Layer 10 of a small transformer language model trained on English Wikipedia (16 layers, counted from 0, width 128).
A neuron adds its activation times its output weights to the MLP's output. To switch it off is to set its activation to zero at one token and run the rest of the model.
A neuron's activation on a vector x is SiLU(gate . x) times (in . x), where the dot is the dot product.

Input weights of the MLP neurons that the questions are about. A number n stands for n times 0.0027.
n6 gate: -29 -17 28 38 -18 -25 39 -25 40 -18 29 -29 -10 33 1 16 20 -34 10 -43 44 18 3 -51 -1 -2 -27 0 34 -25 38 -53 -23 -3 -40 -3 2 -42 2 9 -3 -29 -4 48 5 -16 -1 -1 -16 5 -42 36 21 18 -50 -22 27 -32 27 23 -36 -44 -9 10 36 -40 -6 19 -32 27 -7 -21 8 1 71 38 -16 -3 24 6 27 -30 -6 -25 24 4 16 9 1 16 2 -23 8 5 2 27 -5 -14 -1 -3 12 11 14 -34 30 6 -11 44 2 14 27 -6 0 13 -9 32 27 26 25 -61 -28 23 -8 2 -64 5 31 -21
n27 gate: -13 -7 -13 -39 -19 -19 -37 -25 26 -6 -6 31 1 6 -8 -6 9 37 -47 -20 -25 15 22 -24 -18 30 -10 35 31 -26 13 -10 -5 -12 -79 29 -10 -28 52 -7 -39 -9 8 -18 15 23 9 -4 -16 21 16 -14 39 -34 2 27 14 2 -38 41 18 24 -11 -19 -42 -22 19 38 -47 -22 -46 19 33 -41 13 -42 62 24 -53 -39 -17 -21 -2 8 8 14 -44 -32 0 -15 -17 20 -55 27 33 -29 -34 25 65 -41 20 -18 -3 17 18 -43 -2 28 -63 -30 -19 13 17 38 -7 22 5 -53 38 31 10 29 3 17 6 21 -22 17
n89 gate: 35 5 27 -54 -28 40 22 4 35 -2 36 35 -15 -24 22 14 16 -29 -33 -9 -5 -6 -19 -5 -1 18 18 50 15 -3 -34 -35 32 -26 21 57 46 -2 21 18 -51 9 3 28 -14 16 -5 33 -9 -9 8 8 -8 -15 -13 8 22 26 -5 -50 0 6 4 32 5 4 -24 -22 13 16 2 -10 -25 23 6 11 23 14 -83 14 1 10 -1 11 23 8 -47 2 24 33 22 19 13 -46 17 19 -21 10 24 -8 -35 -29 -5 -49 -15 -2 -34 47 4 13 -25 -12 -6 20 18 19 35 4 7 -18 42 2 21 42 32 5 25 -7
n129 gate: -4 -8 -13 13 33 9 23 -38 -23 15 21 89 1 31 -33 -32 31 -17 -7 16 -36 24 -2 -8 26 -25 -13 -18 -31 -13 -21 -1 28 35 26 -8 -30 14 16 -34 -14 13 -15 14 22 38 11 -23 4 47 18 -9 -4 13 19 -15 8 6 -41 16 30 0 51 20 -28 0 -10 -5 -32 47 55 -34 3 17 -5 -1 36 -15 -5 -21 19 -13 47 -1 8 -8 16 -20 7 17 7 35 8 9 -40 -33 5 -1 22 -35 17 -2 17 29 33 -3 17 4 -67 7 2 11 32 5 7 -16 35 0 20 23 -17 31 -11 -44 -11 8 57 2
n179 gate: -21 -2 -45 -3 38 -4 0 -40 3 13 19 -12 -14 12 -7 -55 3 -17 -19 -23 -5 -8 -60 33 -7 -7 -37 -6 10 -5 -31 -4 28 20 -5 39 -38 51 -22 19 25 7 -8 -12 0 -18 28 -4 18 2 -36 -7 17 -14 26 10 -22 25 19 -11 -10 41 42 -22 7 7 34 -18 -23 -33 -33 -27 -2 5 -26 -3 10 9 42 5 -13 21 19 -44 -44 -60 -16 15 25 -34 12 -19 -24 -45 22 27 -38 -21 -17 -34 -5 -26 -10 40 29 -9 -4 24 -2 18 -39 72 3 19 -30 30 8 25 -8 45 -1 31 32 19 -2 35 -54 1
n268 gate: 45 -15 25 -25 -11 -6 -37 45 7 -42 14 12 -6 15 19 27 -2 -1 1 -14 38 -1 18 -2 11 43 40 22 -52 4 4 -37 6 -24 15 19 4 -8 20 -18 -45 -15 12 13 -42 -10 -8 -15 -2 39 -10 11 6 -3 3 -15 -29 42 3 -24 -41 4 12 20 -1 -24 17 38 4 19 -24 -7 -10 -3 -8 15 -27 5 -81 -11 9 13 -34 10 41 36 23 -17 1 -15 13 12 -46 -62 12 -33 1 12 -14 -36 -20 -31 -26 11 9 -18 -12 42 -11 6 -12 -15 -20 -37 43 33 23 -40 -9 22 14 3 8 -10 43 13 -8 -1
n272 gate: -27 9 -47 11 -50 16 11 -24 26 -9 18 4 25 -11 9 9 8 -6 17 -28 38 22 -12 15 -14 -19 -55 48 59 23 19 -27 -11 -27 8 1 26 -13 19 39 -37 7 23 -4 9 1 12 21 -12 -1 -49 19 -11 -32 -8 10 32 11 17 -6 -33 -15 4 -11 30 4 -35 7 -5 24 17 -37 27 -9 11 -12 1 -2 3 5 -16 11 -15 -21 12 15 11 32 0 37 25 28 15 -9 12 66 1 17 25 43 -13 39 26 0 10 -41 -9 -8 39 2 47 -12 23 18 14 1 38 -4 0 24 53 9 40 21 -12 10 -27 -17
n6 in: 26 3 -31 -28 14 -14 -35 -7 -22 23 -6 4 39 3 17 -3 -21 -9 16 9 -20 6 -25 -21 -17 -26 -12 -42 0 27 31 17 44 -3 -34 16 13 42 -18 -2 -15 54 -8 -11 -35 4 27 -13 10 -41 22 -24 4 16 27 60 -7 2 26 -56 0 -7 -9 -22 -17 1 2 -9 16 -18 11 23 -15 -7 -13 -43 23 5 1 3 -17 39 -40 26 33 -14 -12 -62 -14 -20 15 -20 -49 -3 -12 -10 -33 21 -7 37 -53 -9 -7 32 -40 -9 1 28 -7 -31 -53 -46 26 -18 21 -27 -7 -21 6 44 1 -52 21 38 23 18 -27 -4
n27 in: 53 16 16 -6 93 -28 23 34 -52 6 -23 7 28 -37 6 19 -9 -41 -25 5 26 33 -33 -35 -9 8 -15 -21 9 20 3 19 13 -64 14 18 12 42 12 15 -17 -12 -18 16 -20 -18 -13 -8 8 3 -16 30 -9 0 26 -8 -39 31 -6 -14 31 29 5 54 7 -21 -5 -14 6 -18 -13 20 -23 15 2 51 -5 -28 21 13 22 4 -28 2 -27 32 16 18 -6 3 -11 -8 45 -23 36 -52 41 -12 -47 22 11 32 -55 -21 1 -3 47 -16 -2 -6 19 20 -24 -10 -19 16 -41 27 13 -13 -40 -14 -28 30 62 -20 -28 -34
n89 in: 1 5 25 -23 -33 -26 -39 13 -1 -4 33 4 32 -8 23 -2 -12 -6 -11 6 25 -2 -1 -7 -21 26 -1 16 33 72 11 20 39 1 -15 -4 24 -25 -21 37 10 -8 30 5 -17 0 8 -24 7 -65 4 1 47 -9 -39 27 -12 -42 13 -25 21 2 -51 6 -12 -28 -16 26 -1 21 12 7 -5 -17 -1 -41 29 45 19 25 6 25 1 -25 -22 3 -51 14 19 5 -58 -3 18 28 -18 16 -57 19 4 -10 -4 1 -42 -3 -19 -13 2 22 -7 23 50 -1 -37 40 8 -22 4 -42 -5 -11 -10 -16 24 6 2 -6 -5 44
n129 in: -31 -37 34 -17 7 23 14 -30 -2 10 -16 72 -21 26 34 -15 -15 5 17 -6 -40 27 -30 15 22 -8 -22 -36 10 17 -13 9 24 0 -11 -10 -4 27 -37 5 7 -1 1 8 35 -2 -10 -6 -3 41 40 -1 -9 -3 -8 5 -14 -10 -5 10 24 15 -5 -14 17 8 1 -44 -27 -36 34 20 -6 42 -6 6 26 4 22 -32 -32 4 21 29 10 -19 -4 7 -21 31 -11 31 19 10 11 -36 -8 -52 -21 -2 43 -48 -41 48 8 16 -4 4 -20 12 -2 -25 -27 -2 29 -4 12 -31 1 23 -21 -28 -48 -15 -4 3 -1 -63
n179 in: -17 13 4 -4 4 -34 -10 -9 -20 11 -27 11 -22 -10 40 -23 -17 -62 -3 -11 4 12 -1 9 -17 -6 -14 8 46 -28 -26 22 -9 -13 24 39 14 45 19 40 10 9 17 -30 22 30 -11 34 2 14 -41 1 4 0 -41 7 12 -17 -36 -18 11 19 2 10 7 18 -27 8 -16 -13 31 -24 39 10 -14 -13 30 -13 15 3 25 21 23 31 -42 -20 -6 4 14 -25 -22 -5 -7 -5 31 14 4 1 -14 8 -51 57 20 28 -6 39 -3 -4 -4 -45 6 9 -37 60 -6 -7 8 29 52 35 -17 22 -13 0 13 74 15 48
n268 in: -14 36 -29 -18 31 25 21 -12 -47 -1 22 21 -31 37 9 -14 15 26 -3 16 22 3 49 34 45 -21 -19 -2 4 3 -6 -39 14 -11 8 1 -12 33 -2 -21 8 -33 -36 -1 -6 -38 52 -9 17 1 -11 23 33 -8 7 -25 -1 -18 -1 39 3 40 10 7 -13 -20 32 -43 -8 -23 27 -28 11 -28 46 -9 15 -23 12 38 -7 -2 -8 -12 20 9 42 -10 6 -3 5 -13 -32 -29 6 -33 36 36 27 33 8 11 23 20 9 -32 -18 -18 -18 -6 -57 15 15 3 11 12 -23 31 -20 1 6 -27 0 -7 1 11 0 11
n272 in: -15 1 -28 -3 5 -38 35 -19 -18 15 -19 -26 -12 22 -4 -16 2 5 -1 -16 12 23 9 -19 -4 -5 -4 -19 46 12 44 -20 21 12 16 -24 22 46 2 20 -32 23 -24 -7 -15 4 9 29 -5 5 -59 50 25 -24 13 -30 11 37 -13 -22 -28 -18 -10 2 19 -7 -32 -4 7 14 26 -7 37 -3 -20 -17 14 2 32 42 18 39 -18 7 -6 -33 -46 40 -2 3 12 44 24 6 -4 22 -11 3 18 12 -8 13 33 18 -23 -24 0 -3 3 -20 31 6 -10 3 22 -39 34 -24 15 25 33 11 56 20 -4 9 -19 21

Output weights of the MLP neurons that the questions are about. A number n stands for n times 0.0027.
n6: -33 -19 -30 13 -28 -51 42 -46 20 -35 -22 6 10 2 -5 10 -1 -9 -11 -37 33 -86 11 -14 -16 -50 -6 25 12 54 17 -35 -24 -39 22 11 6 -20 14 -24 21 3 -40 18 14 1 10 40 -9 -27 -4 3 12 5 8 -9 15 -40 24 38 20 -26 -19 22 17 -38 11 2 -30 15 -30 -8 -12 -29 7 45 -26 -29 -19 -14 -1 -32 -25 8 -17 -16 20 -17 28 -15 -14 -74 10 -9 -29 29 15 -3 -24 -14 -3 16 13 -13 34 21 -12 55 -17 -27 32 9 38 20 -23 46 4 1 57 -54 5 15 -37 23 -51 -7 -2 -39
n27: -26 -2 -25 5 0 -48 -21 -7 1 -30 -1 7 -19 2 8 -53 -27 20 5 -56 -37 -19 -26 -28 -49 -20 11 -32 5 50 13 2 24 5 18 7 -34 6 7 34 -29 24 -3 75 -21 38 11 9 0 5 16 14 52 21 -4 -16 -2 30 15 41 27 -27 4 10 45 -26 -33 48 -17 -74 42 19 3 15 36 2 10 -4 38 40 -19 15 18 23 6 36 10 8 -46 9 -34 50 -24 25 -11 41 26 -12 48 19 30 -2 70 -61 47 23 -12 12 -14 53 9 -22 -5 -5 -11 -16 -16 52 28 29 21 26 23 10 66 -46 8 33
n89: 28 -20 23 -4 17 31 32 -20 7 59 -18 -18 46 4 20 -15 28 0 1 -7 17 -40 33 9 -77 13 -2 24 31 24 0 -2 11 -29 -1 -4 10 -51 -32 -30 41 -7 51 -12 6 45 -16 -37 -36 -23 -21 -17 -15 -14 -29 30 -5 -49 -18 -15 12 -12 -12 16 -41 -9 -34 -18 35 9 -36 0 9 -9 12 29 23 23 -40 23 45 31 -5 35 11 7 -45 24 -4 -12 -33 -12 6 21 -40 -3 -36 -25 -28 6 -3 -44 0 5 15 10 -2 38 12 20 35 31 -68 30 2 -43 -13 10 23 -49 1 24 29 65 -25 24 -15 -7
n129: 70 -1 -1 -8 14 -18 -25 33 -5 -17 -9 -19 5 -10 -5 23 -18 6 -38 4 40 7 21 -2 18 47 45 47 -1 -21 -18 5 -6 38 21 5 -21 -36 38 -30 -8 30 2 36 -41 -19 6 -32 -44 1 -35 35 19 -5 -10 24 -13 11 4 -1 -33 7 -53 -18 -1 10 27 10 34 30 -58 35 25 -3 9 9 -34 12 8 19 -3 8 -20 12 -2 18 11 -5 -25 -7 -37 7 -25 -21 25 48 22 -4 23 2 -15 2 44 -30 -56 -2 2 12 -2 15 14 12 5 9 -42 -12 -21 14 -19 -11 -14 11 32 22 12 -21 -74 -49
n179: 15 3 1 -47 -10 -24 -17 3 -75 14 18 8 8 14 2 15 -26 6 44 -9 -10 -10 34 -1 9 -20 9 -9 27 -10 -18 32 -20 -54 -40 37 -37 9 15 17 24 8 30 -1 21 24 -12 19 -21 -9 -10 -94 -13 -40 -2 13 -34 -31 -32 37 -16 2 16 -11 -33 30 -19 26 -31 -2 16 -43 9 12 -40 -38 17 -19 18 -16 -7 36 47 15 -24 -44 -18 12 5 -32 -28 1 -2 -2 41 -15 -25 15 -29 -30 -31 26 29 26 1 -9 7 8 -13 -13 12 -1 -20 14 -40 -2 34 5 8 23 16 32 47 -30 -16 43 -3 32
n268: 24 -33 3 -6 -23 -48 -22 -9 9 -21 -68 -12 -15 -15 12 -58 -7 -38 -28 -10 -15 24 16 -22 -9 26 27 3 -22 -57 -52 40 15 31 -1 10 38 -20 5 0 46 -25 8 24 2 53 12 9 -21 -4 -4 -4 -29 25 36 3 25 7 7 12 4 -5 -28 -31 -4 20 -15 -10 -29 3 5 25 37 41 -9 -3 11 0 13 -38 28 3 -25 -15 2 -33 8 0 -34 -21 29 -22 -24 10 16 -29 -10 -8 -45 -7 -3 -21 15 5 22 -4 -74 45 11 -19 30 -19 86 -12 24 -1 21 -2 11 -3 18 7 -14 17 33 -52 27 16
n272: 24 11 -8 -30 43 9 3 36 -52 57 -35 -19 6 22 17 -13 -3 7 -33 1 36 10 2 -24 18 -5 13 -1 -12 -9 -4 -2 -4 13 8 -5 -32 -4 6 -13 42 10 15 20 25 3 -13 15 24 -33 -29 -1 -44 -3 -19 -4 -9 -16 22 -8 13 13 -2 20 -20 7 9 14 2 43 2 -8 -35 -40 4 -29 2 -17 1 -18 -7 25 -20 8 -7 -13 54 -8 16 -12 -24 -36 -9 -42 -29 1 -32 -12 -35 -26 -42 -7 -24 -22 40 43 -21 -9 -24 -8 -20 -3 -1 58 4 -26 -5 -65 10 -12 -41 31 -38 10 8 55 24 -26

Each question names a token from some text and the token that comes next. It shows the vector x that enters the MLP there. A number n stands for n times 0.03.

Then comes g, the gradient of the next token's log-probability with respect to the MLP's output, scaled to length 1. A neuron's effect is roughly proportional to its activation times (output weights . g). A number n stands for n times 0.0038.

" me", then "as"
x: -6 -25 0 36 -17 -10 19 47 -11 -16 -27 13 43 -40 -8 -6 -2 -19 -16 17 18 -3 7 -2 -6 5 -37 -35 3 30 12 30 31 4 13 -7 -6 -49 51 -39 31 -25 -3 22 17 12 28 -8 -19 -39 -59 -48 -65 -2 -24 6 -23 -33 -42 -40 23 16 -3 12 -7 -41 47 47 15 -7 17 16 -28 31 -12 19 26 7 -15 31 32 -2 0 -32 31 10 -23 16 7 -28 -11 -45 14 -9 15 -9 -4 20 -6 12 15 0 -8 8 6 21 -14 -11 20 9 -40 -27 -10 10 -9 -12 -30 2 -5 -14 22 -55 8 -21 23 -7 -21 1
g: 4 -15 9 4 -26 -38 32 27 -16 23 -9 -36 18 -26 15 15 1 -5 -10 23 17 10 -4 31 3 31 0 19 -1 11 8 17 -40 -1 -2 -22 20 4 45 28 13 -11 26 -17 -15 -36 -2 17 21 -24 6 8 20 14 -12 -13 -1 -22 -9 16 28 -6 12 50 -11 -10 -23 -41 -27 15 -11 34 35 -4 60 -60 11 22 12 -17 2 -4 27 -19 46 42 -29 4 -10 -32 -54 -2 -13 -33 6 -14 -3 7 -56 7 51 27 2 7 22 28 -3 -4 19 -40 -18 30 51 -4 -7 15 -25 -17 9 0 -4 26 9 2 39 3 -12 -5
Switching off which neuron hurts the next token most? n272

" m", then "ission"
x: 50 -3 -11 4 -27 -8 -10 12 -12 -11 12 31 22 -15 -16 1 -5 34 43 12 9 -34 10 30 12 -1 6 1 13 -2 14 13 51 6 7 0 -9 -12 6 13 -29 -3 6 1 22 1 7 -6 30 -5 -2 -11 5 52 40 -4 -11 -54 15 -49 8 15 -34 11 -54 15 7 -4 -13 -13 8 -29 21 44 5 -15 24 4 15 16 29 -7 -4 30 -11 15 -47 -21 -8 5 -11 18 49 5 14 0 7 19 0 5 7 2 -4 -17 -7 28 6 18 20 -31 7 -8 -6 35 16 4 25 -6 -45 -5 19 9 2 -26 24 -30 23 30
g: -8 16 37 -17 -16 18 2 -24 -7 -3 16 -5 -33 3 -8 -5 -5 -3 9 -6 22 -36 -32 -16 35 -10 -11 -3 19 -9 76 14 2 9 8 5 9 15 -23 -21 22 4 10 23 23 -21 -2 -22 -21 76 14 13 2 24 -27 19 4 -56 11 -25 10 0 15 9 -12 -43 -23 -21 -11 19 -4 30 30 4 -7 -5 1 3 13 34 25 18 -46 -2 -10 13 -5 25 -23 -37 21 5 23 3 25 -34 4 -50 -26 -18 -24 -23 29 -29 -3 11 -8 7 19 29 -12 -5 58 33 -20 -6 28 22 4 -23 40 20 14 -54 10 26 20 -28
Switching off which neuron hurts the next token most? n89

"in", then "or"
x: 16 23 -1 -39 -27 4 -14 0 5 18 8 6 8 -10 -20 10 1 -5 52 28 -34 29 -42 30 52 9 36 -1 -10 15 -6 17 -3 11 -1 -35 10 25 31 -20 47 -15 -29 6 41 11 -3 22 -18 7 7 36 -34 15 -17 -45 11 16 -16 5 26 2 19 -10 -1 14 -4 -15 6 6 10 35 0 9 -3 12 -47 -21 -37 9 5 5 -36 -2 -25 27 -37 -6 -4 35 -5 17 3 14 -20 -25 36 -57 3 29 -4 -23 7 2 1 -2 20 14 -21 20 6 4 -43 -18 -43 -30 22 -15 -34 -35 -17 7 2 -56 9 -6 10 -27
g: -40 -17 -9 3 -59 11 25 2 -4 6 -6 -45 43 -12 6 -37 -10 12 28 14 -5 -7 25 6 -28 28 -15 16 16 37 -42 -10 -15 21 -20 -38 39 5 -34 4 -14 -1 36 11 -10 -12 -8 21 23 -9 -9 -12 2 -33 14 -8 19 -45 9 7 10 -27 12 32 -22 -33 -6 -18 -27 -9 -47 -12 19 -11 0 -9 8 -49 3 28 5 25 -6 -33 -4 -29 -24 -33 6 -1 -6 -3 -11 -16 5 61 4 32 -64 13 -44 -15 -6 -9 -1 -26 30 -24 12 -1 25 30 -4 -12 -16 6 24 -30 0 16 28 25 -21 31 -9 14 33 -33
Which neuron, switched off, raises the next token's probability most? n129

" m", then "ag"
x: 57 2 -14 9 -22 -2 3 17 4 -13 12 37 18 -11 -32 -4 -4 30 59 10 15 -27 6 8 12 -7 10 -8 23 -3 9 -11 34 -11 13 -24 20 -25 41 -3 -54 -7 19 16 12 4 4 -13 32 2 -4 -8 20 55 20 -12 -8 -33 19 -33 -16 -6 -43 9 -41 17 6 20 -11 -8 -2 -20 37 51 11 -8 22 11 24 26 33 -7 -12 16 -4 13 -35 -9 -8 14 -2 0 41 2 20 15 9 26 -14 -4 6 21 14 -22 16 23 25 18 16 -33 25 1 10 11 18 14 13 14 -43 -4 18 21 16 -11 9 -43 33 24
g: 4 13 26 -5 -16 30 15 23 7 -1 1 3 -14 -2 -5 25 1 -12 22 -5 5 -8 -35 13 -42 -31 -12 -12 19 -10 9 -20 3 26 -2 13 0 28 35 4 72 -21 -10 11 30 -14 5 17 -12 20 6 -33 59 22 32 -10 15 -9 -1 -4 24 -1 -35 40 -24 -10 -19 34 0 2 5 3 -17 13 22 42 36 17 -10 2 19 -13 8 19 34 -4 -20 -21 18 -49 -25 -10 32 -30 11 -38 -30 -26 34 -23 -30 30 -15 7 36 20 7 -29 -30 20 -20 1 -16 8 -34 30 -7 -40 -22 6 40 31 -28 58 -20 18 19 12
Switching off which neuron hurts the next token most? n89

" A", then "vi"
x: -7 -40 -2 27 17 -9 3 21 -6 4 16 0 -32 31 -29 19 5 -21 -17 11 22 -17 12 16 -16 -15 -6 -5 28 -7 -5 -12 -10 -27 39 24 10 -8 32 3 14 -14 -2 16 24 17 -44 16 -19 -27 32 10 -10 -4 -26 29 -47 31 -26 40 13 -31 25 -4 -23 -9 -16 2 -15 8 -3 -8 3 31 -17 19 8 0 14 22 -24 -23 -11 27 15 29 -35 -7 2 28 -30 4 -2 23 -34 13 15 8 15 -58 27 -23 -45 18 -3 -22 36 14 -24 -14 8 31 -17 -23 3 -13 -9 -4 -28 -15 55 -30 -1 -20 1 -40 -30 8
g: -2 -7 -8 35 19 -13 -7 1 4 -51 0 -36 -3 -7 3 -36 -38 -18 -17 14 -9 -34 21 55 -11 -18 -25 -8 -3 -23 1 40 -29 -1 19 -42 -66 31 4 -22 3 65 -62 10 -33 -21 -16 28 -36 8 -10 14 -22 26 15 5 -22 -6 1 -19 19 -3 -38 -3 22 0 16 -8 34 -38 12 12 -8 23 -3 -15 -21 -20 8 20 0 27 13 -8 -16 31 -35 -20 -23 -33 5 -15 -9 -19 24 7 34 -26 -32 22 -9 -9 -21 -43 15 -40 25 42 5 4 22 -1 10 -7 3 -3 31 17 12 -20 16 8 -16 -5 -14 19 -8 -12
Switching off which neuron hurts the next token most? n129

"1", then "."
x: 39 -25 7 0 45 -18 -23 -2 -57 -32 -5 -3 -51 -15 31 -3 -3 1 46 5 31 -19 -2 7 -9 -2 -9 -34 26 21 31 38 9 5 -4 -4 24 -10 26 12 -28 -7 -7 16 -3 -17 6 -13 -40 17 -10 12 6 19 -27 -7 5 12 -37 24 39 -29 -15 22 -28 -36 -21 27 -6 -18 0 60 0 -15 53 14 -26 -25 -22 -62 9 6 -25 10 6 21 -3 -3 -17 7 -8 21 -8 21 -29 19 1 -7 -22 40 7 -14 7 -7 -26 -8 12 24 0 -8 -21 -13 -18 -18 -5 -12 -16 7 -6 -5 -40 5 -17 12 -26 -21 -34 -20
g: 9 6 19 28 9 18 -15 -33 11 19 -8 -20 27 23 -8 17 22 12 -37 -8 -19 -22 -1 -6 24 -27 -8 15 29 7 19 -6 12 -26 -3 -31 -3 -13 12 10 8 20 4 -8 16 -27 6 -5 40 -17 29 -11 14 3 -35 -9 -16 -21 -11 -22 -19 -8 7 -5 -20 -51 -54 17 -47 7 -18 -45 29 11 45 36 10 26 -47 -45 -11 11 -11 51 -1 -13 -30 -8 22 -19 -20 40 -26 43 0 18 -20 -20 12 11 -9 -37 42 15 -37 23 0 3 -69 -10 -6 1 -5 28 15 28 13 22 13 -27 32 3 -24 -27 -15 -28 5 -6
Switching off which neuron hurts the next token most? n6

"ate", then " of"
x: 14 -18 10 15 -6 -6 2 9 -29 -11 -11 -16 -30 -5 -18 29 -9 12 -75 -15 -30 6 -2 -33 6 -10 52 -19 2 36 32 30 -2 49 22 -9 19 9 2 -8 -10 23 12 9 -18 20 1 6 38 -11 -12 52 14 -12 -10 -15 -8 21 -28 10 9 -16 6 -13 -34 5 -22 25 31 16 -3 32 24 15 -48 1 -9 -1 44 -5 36 -6 -4 8 9 8 -5 -47 -2 -20 -27 -7 -7 16 -41 61 12 29 -53 -5 13 -20 -7 34 -12 -8 -55 -5 9 -9 35 26 -10 -4 9 -38 8 31 5 29 -23 -17 25 -27 44 -22 58 12
g: 2 27 -32 12 -5 7 -6 23 -9 -2 0 9 -73 -29 -7 23 16 -3 -9 1 25 17 29 -2 10 29 0 57 26 -19 -3 -4 2 -18 6 14 1 16 12 -41 24 19 45 12 -10 -4 22 16 9 9 -25 10 19 53 50 -19 -48 10 -34 5 0 16 -21 -10 -7 -12 3 -27 31 14 0 29 -16 48 -6 7 14 18 -3 -5 21 0 -9 2 -3 -10 36 49 -4 39 -28 -30 67 13 -5 -32 -3 -19 -73 -7 -12 0 13 -22 -19 -7 -6 2 -14 3 -29 6 -14 27 -10 2 -20 -27 1 -40 -20 27 30 -33 -5 -4 -10 6
Which neuron, switched off, raises the next token's probability most? n272

"ys", then "ical"
x: 3 -21 11 -9 -15 8 1 -25 10 -33 19 -11 35 -12 10 -9 3 20 49 18 22 -55 -5 -6 15 -17 -3 -29 -27 30 0 -7 -31 -1 28 2 -14 6 -36 -16 -16 36 -17 2 30 22 -5 17 -65 7 -20 33 -7 -74 0 -15 -11 47 -37 -4 -5 -35 -42 -20 -25 7 -6 0 5 -1 6 -26 22 -4 -31 6 0 4 -9 42 13 29 -43 -11 -19 29 19 8 -5 -14 -1 1 -21 -1 14 -36 14 22 -44 50 19 -2 27 -25 -44 32 46 24 0 -23 -19 -21 25 -16 -4 2 -2 -10 -24 10 12 -13 36 34 -20 7 -6 8
g: 17 -24 5 -1 -23 -34 34 -51 -10 -24 -8 6 -11 12 -29 2 -22 -6 25 24 -52 -49 -12 7 -33 -8 -12 15 -4 13 -11 -6 38 -6 -36 2 21 0 -15 -40 -43 -7 18 -19 -31 37 -10 -31 11 34 20 -34 -44 16 19 14 14 16 15 11 -15 -24 9 -27 15 7 -21 -22 30 -21 -33 -7 1 -50 25 -23 -6 -23 31 14 -28 -22 -35 5 5 8 -33 -9 -3 -12 2 0 5 40 18 -19 -5 45 21 -12 -37 27 4 12 -7 -8 6 -3 -32 39 -28 -12 17 19 -8 10 49 -8 12 -46 8 -40 -6 -10 -16 7 -24 -31
Which neuron, switched off, raises the next token's probability most? n272

"°", then ")"
x: -5 -41 11 -10 10 -18 -29 15 0 -52 25 -17 -6 -32 -2 22 -12 -9 -17 6 -9 24 -8 -17 -17 15 8 20 53 -7 19 5 6 23 -25 12 11 -8 -35 7 -31 -18 -9 20 26 -6 -71 10 -36 28 15 35 7 4 -37 -7 -12 3 0 55 -46 -13 5 -10 -2 15 -25 57 -25 11 13 -2 37 -2 -19 26 -31 36 19 -5 44 -4 -29 -30 16 0 -33 30 -14 33 -14 -53 -22 1 30 12 -9 24 -41 29 17 -26 -12 15 -28 -1 -19 -30 -8 -19 9 15 -4 -14 13 2 -26 -16 -10 -7 18 17 44 -24 -2 -14 -31 -28
g: -6 4 -25 -61 13 16 -13 18 7 21 4 -34 -37 26 14 28 12 -7 39 7 13 -30 7 3 -15 18 -16 -10 38 -26 32 -10 19 22 5 12 15 15 -7 6 4 18 46 -7 16 -17 36 -35 14 16 -21 -13 1 -25 14 16 6 34 24 4 -14 -18 15 16 1 -21 -39 5 -1 31 47 12 -25 -8 58 -40 21 -43 28 -4 -18 30 -12 16 4 -22 -32 2 3 9 16 4 34 -27 -72 7 7 23 -28 20 -13 -26 -50 -9 -24 25 14 -5 19 22 25 2 -20 57 0 -23 -23 -7 -5 10 -7 -14 -24 24 13 -17 -22 15
Switching off which neuron hurts the next token most? n6

"°", then "\n\n"
x: -12 -40 9 9 13 -23 -19 28 -19 -51 9 -17 -23 -22 23 32 -22 -11 -7 2 6 23 -13 -19 -27 12 1 21 36 -2 41 5 7 28 -15 1 13 1 -21 0 -21 -10 -14 28 27 -3 -76 20 -52 42 -13 22 13 8 -16 -19 -14 7 1 38 -23 -4 -1 -13 -2 19 -16 52 -18 -2 -34 -8 39 5 -21 22 -30 10 1 6 55 -7 -33 -1 8 3 -22 21 -17 27 0 -69 -2 0 39 5 -18 19 -60 24 16 -25 -4 2 -27 -3 -7 -31 -2 -21 3 30 -1 -8 12 9 -19 -3 -14 -20 27 3 22 -44 0 -11 2 -30
g: 19 7 17 35 18 -41 29 -42 3 23 -19 -20 -18 4 44 -7 -10 -4 -39 -17 2 -6 -32 33 3 -32 9 -51 28 28 -22 -29 13 -2 22 -15 -17 -38 16 0 -26 -8 20 21 14 -8 23 5 12 -15 72 23 -15 4 -17 10 -19 4 -5 30 9 -34 56 19 7 -9 4 -8 30 -10 -3 -9 -32 -33 14 26 -28 23 18 -25 54 25 23 -34 0 -5 6 -6 -1 6 -41 4 -32 -9 12 15 8 -2 44 -8 -11 52 31 1 26 0 34 -3 48 -45 -8 7 -18 0 10 -8 36 2 1 -17 3 -16 -12 2 17 3 -21 -2
Which neuron, switched off, raises the next token's probability most? n6

" in", then " the"
x: -15 -10 13 -12 -21 -6 23 -6 -40 17 18 19 11 -11 46 6 -25 -34 2 21 8 9 15 -6 17 13 56 24 11 22 12 26 42 -26 37 31 -39 11 32 -21 -1 -29 -1 20 32 10 35 -17 -48 -9 -20 -28 -18 -4 -21 -1 -37 -38 -28 38 -6 2 -11 28 -14 25 -14 -2 -6 -19 -45 8 -9 -15 -14 -14 -1 -14 -25 21 4 14 -23 0 -42 18 -52 9 7 1 -35 15 -3 -4 13 9 9 5 -9 2 9 -32 -3 -31 10 34 21 23 -5 0 5 1 -8 -6 -19 -13 10 14 -29 36 5 48 26 8 4 12 2 -5
g: 16 -5 -8 -19 -14 -34 34 -4 7 -9 -16 31 8 -6 -3 6 -13 -46 -10 -15 14 21 -11 16 16 4 -31 -32 -26 44 10 0 27 24 3 64 0 8 -41 -6 -47 15 15 -15 21 11 35 -4 22 -4 -13 27 -4 -25 11 -6 15 10 23 20 -6 51 -3 -9 14 21 -41 -44 4 -25 18 -20 0 -1 -45 -11 -15 7 -13 -30 17 0 28 -13 -26 -6 3 19 25 -10 34 -25 -46 3 15 20 54 6 0 -7 16 -2 -50 -31 -22 -17 -36 -2 -4 -23 3 24 -24 0 -32 -41 55 30 16 52 18 -10 0 21 -10 -4 -3 -3
Which neuron, switched off, raises the next token's probability most? n89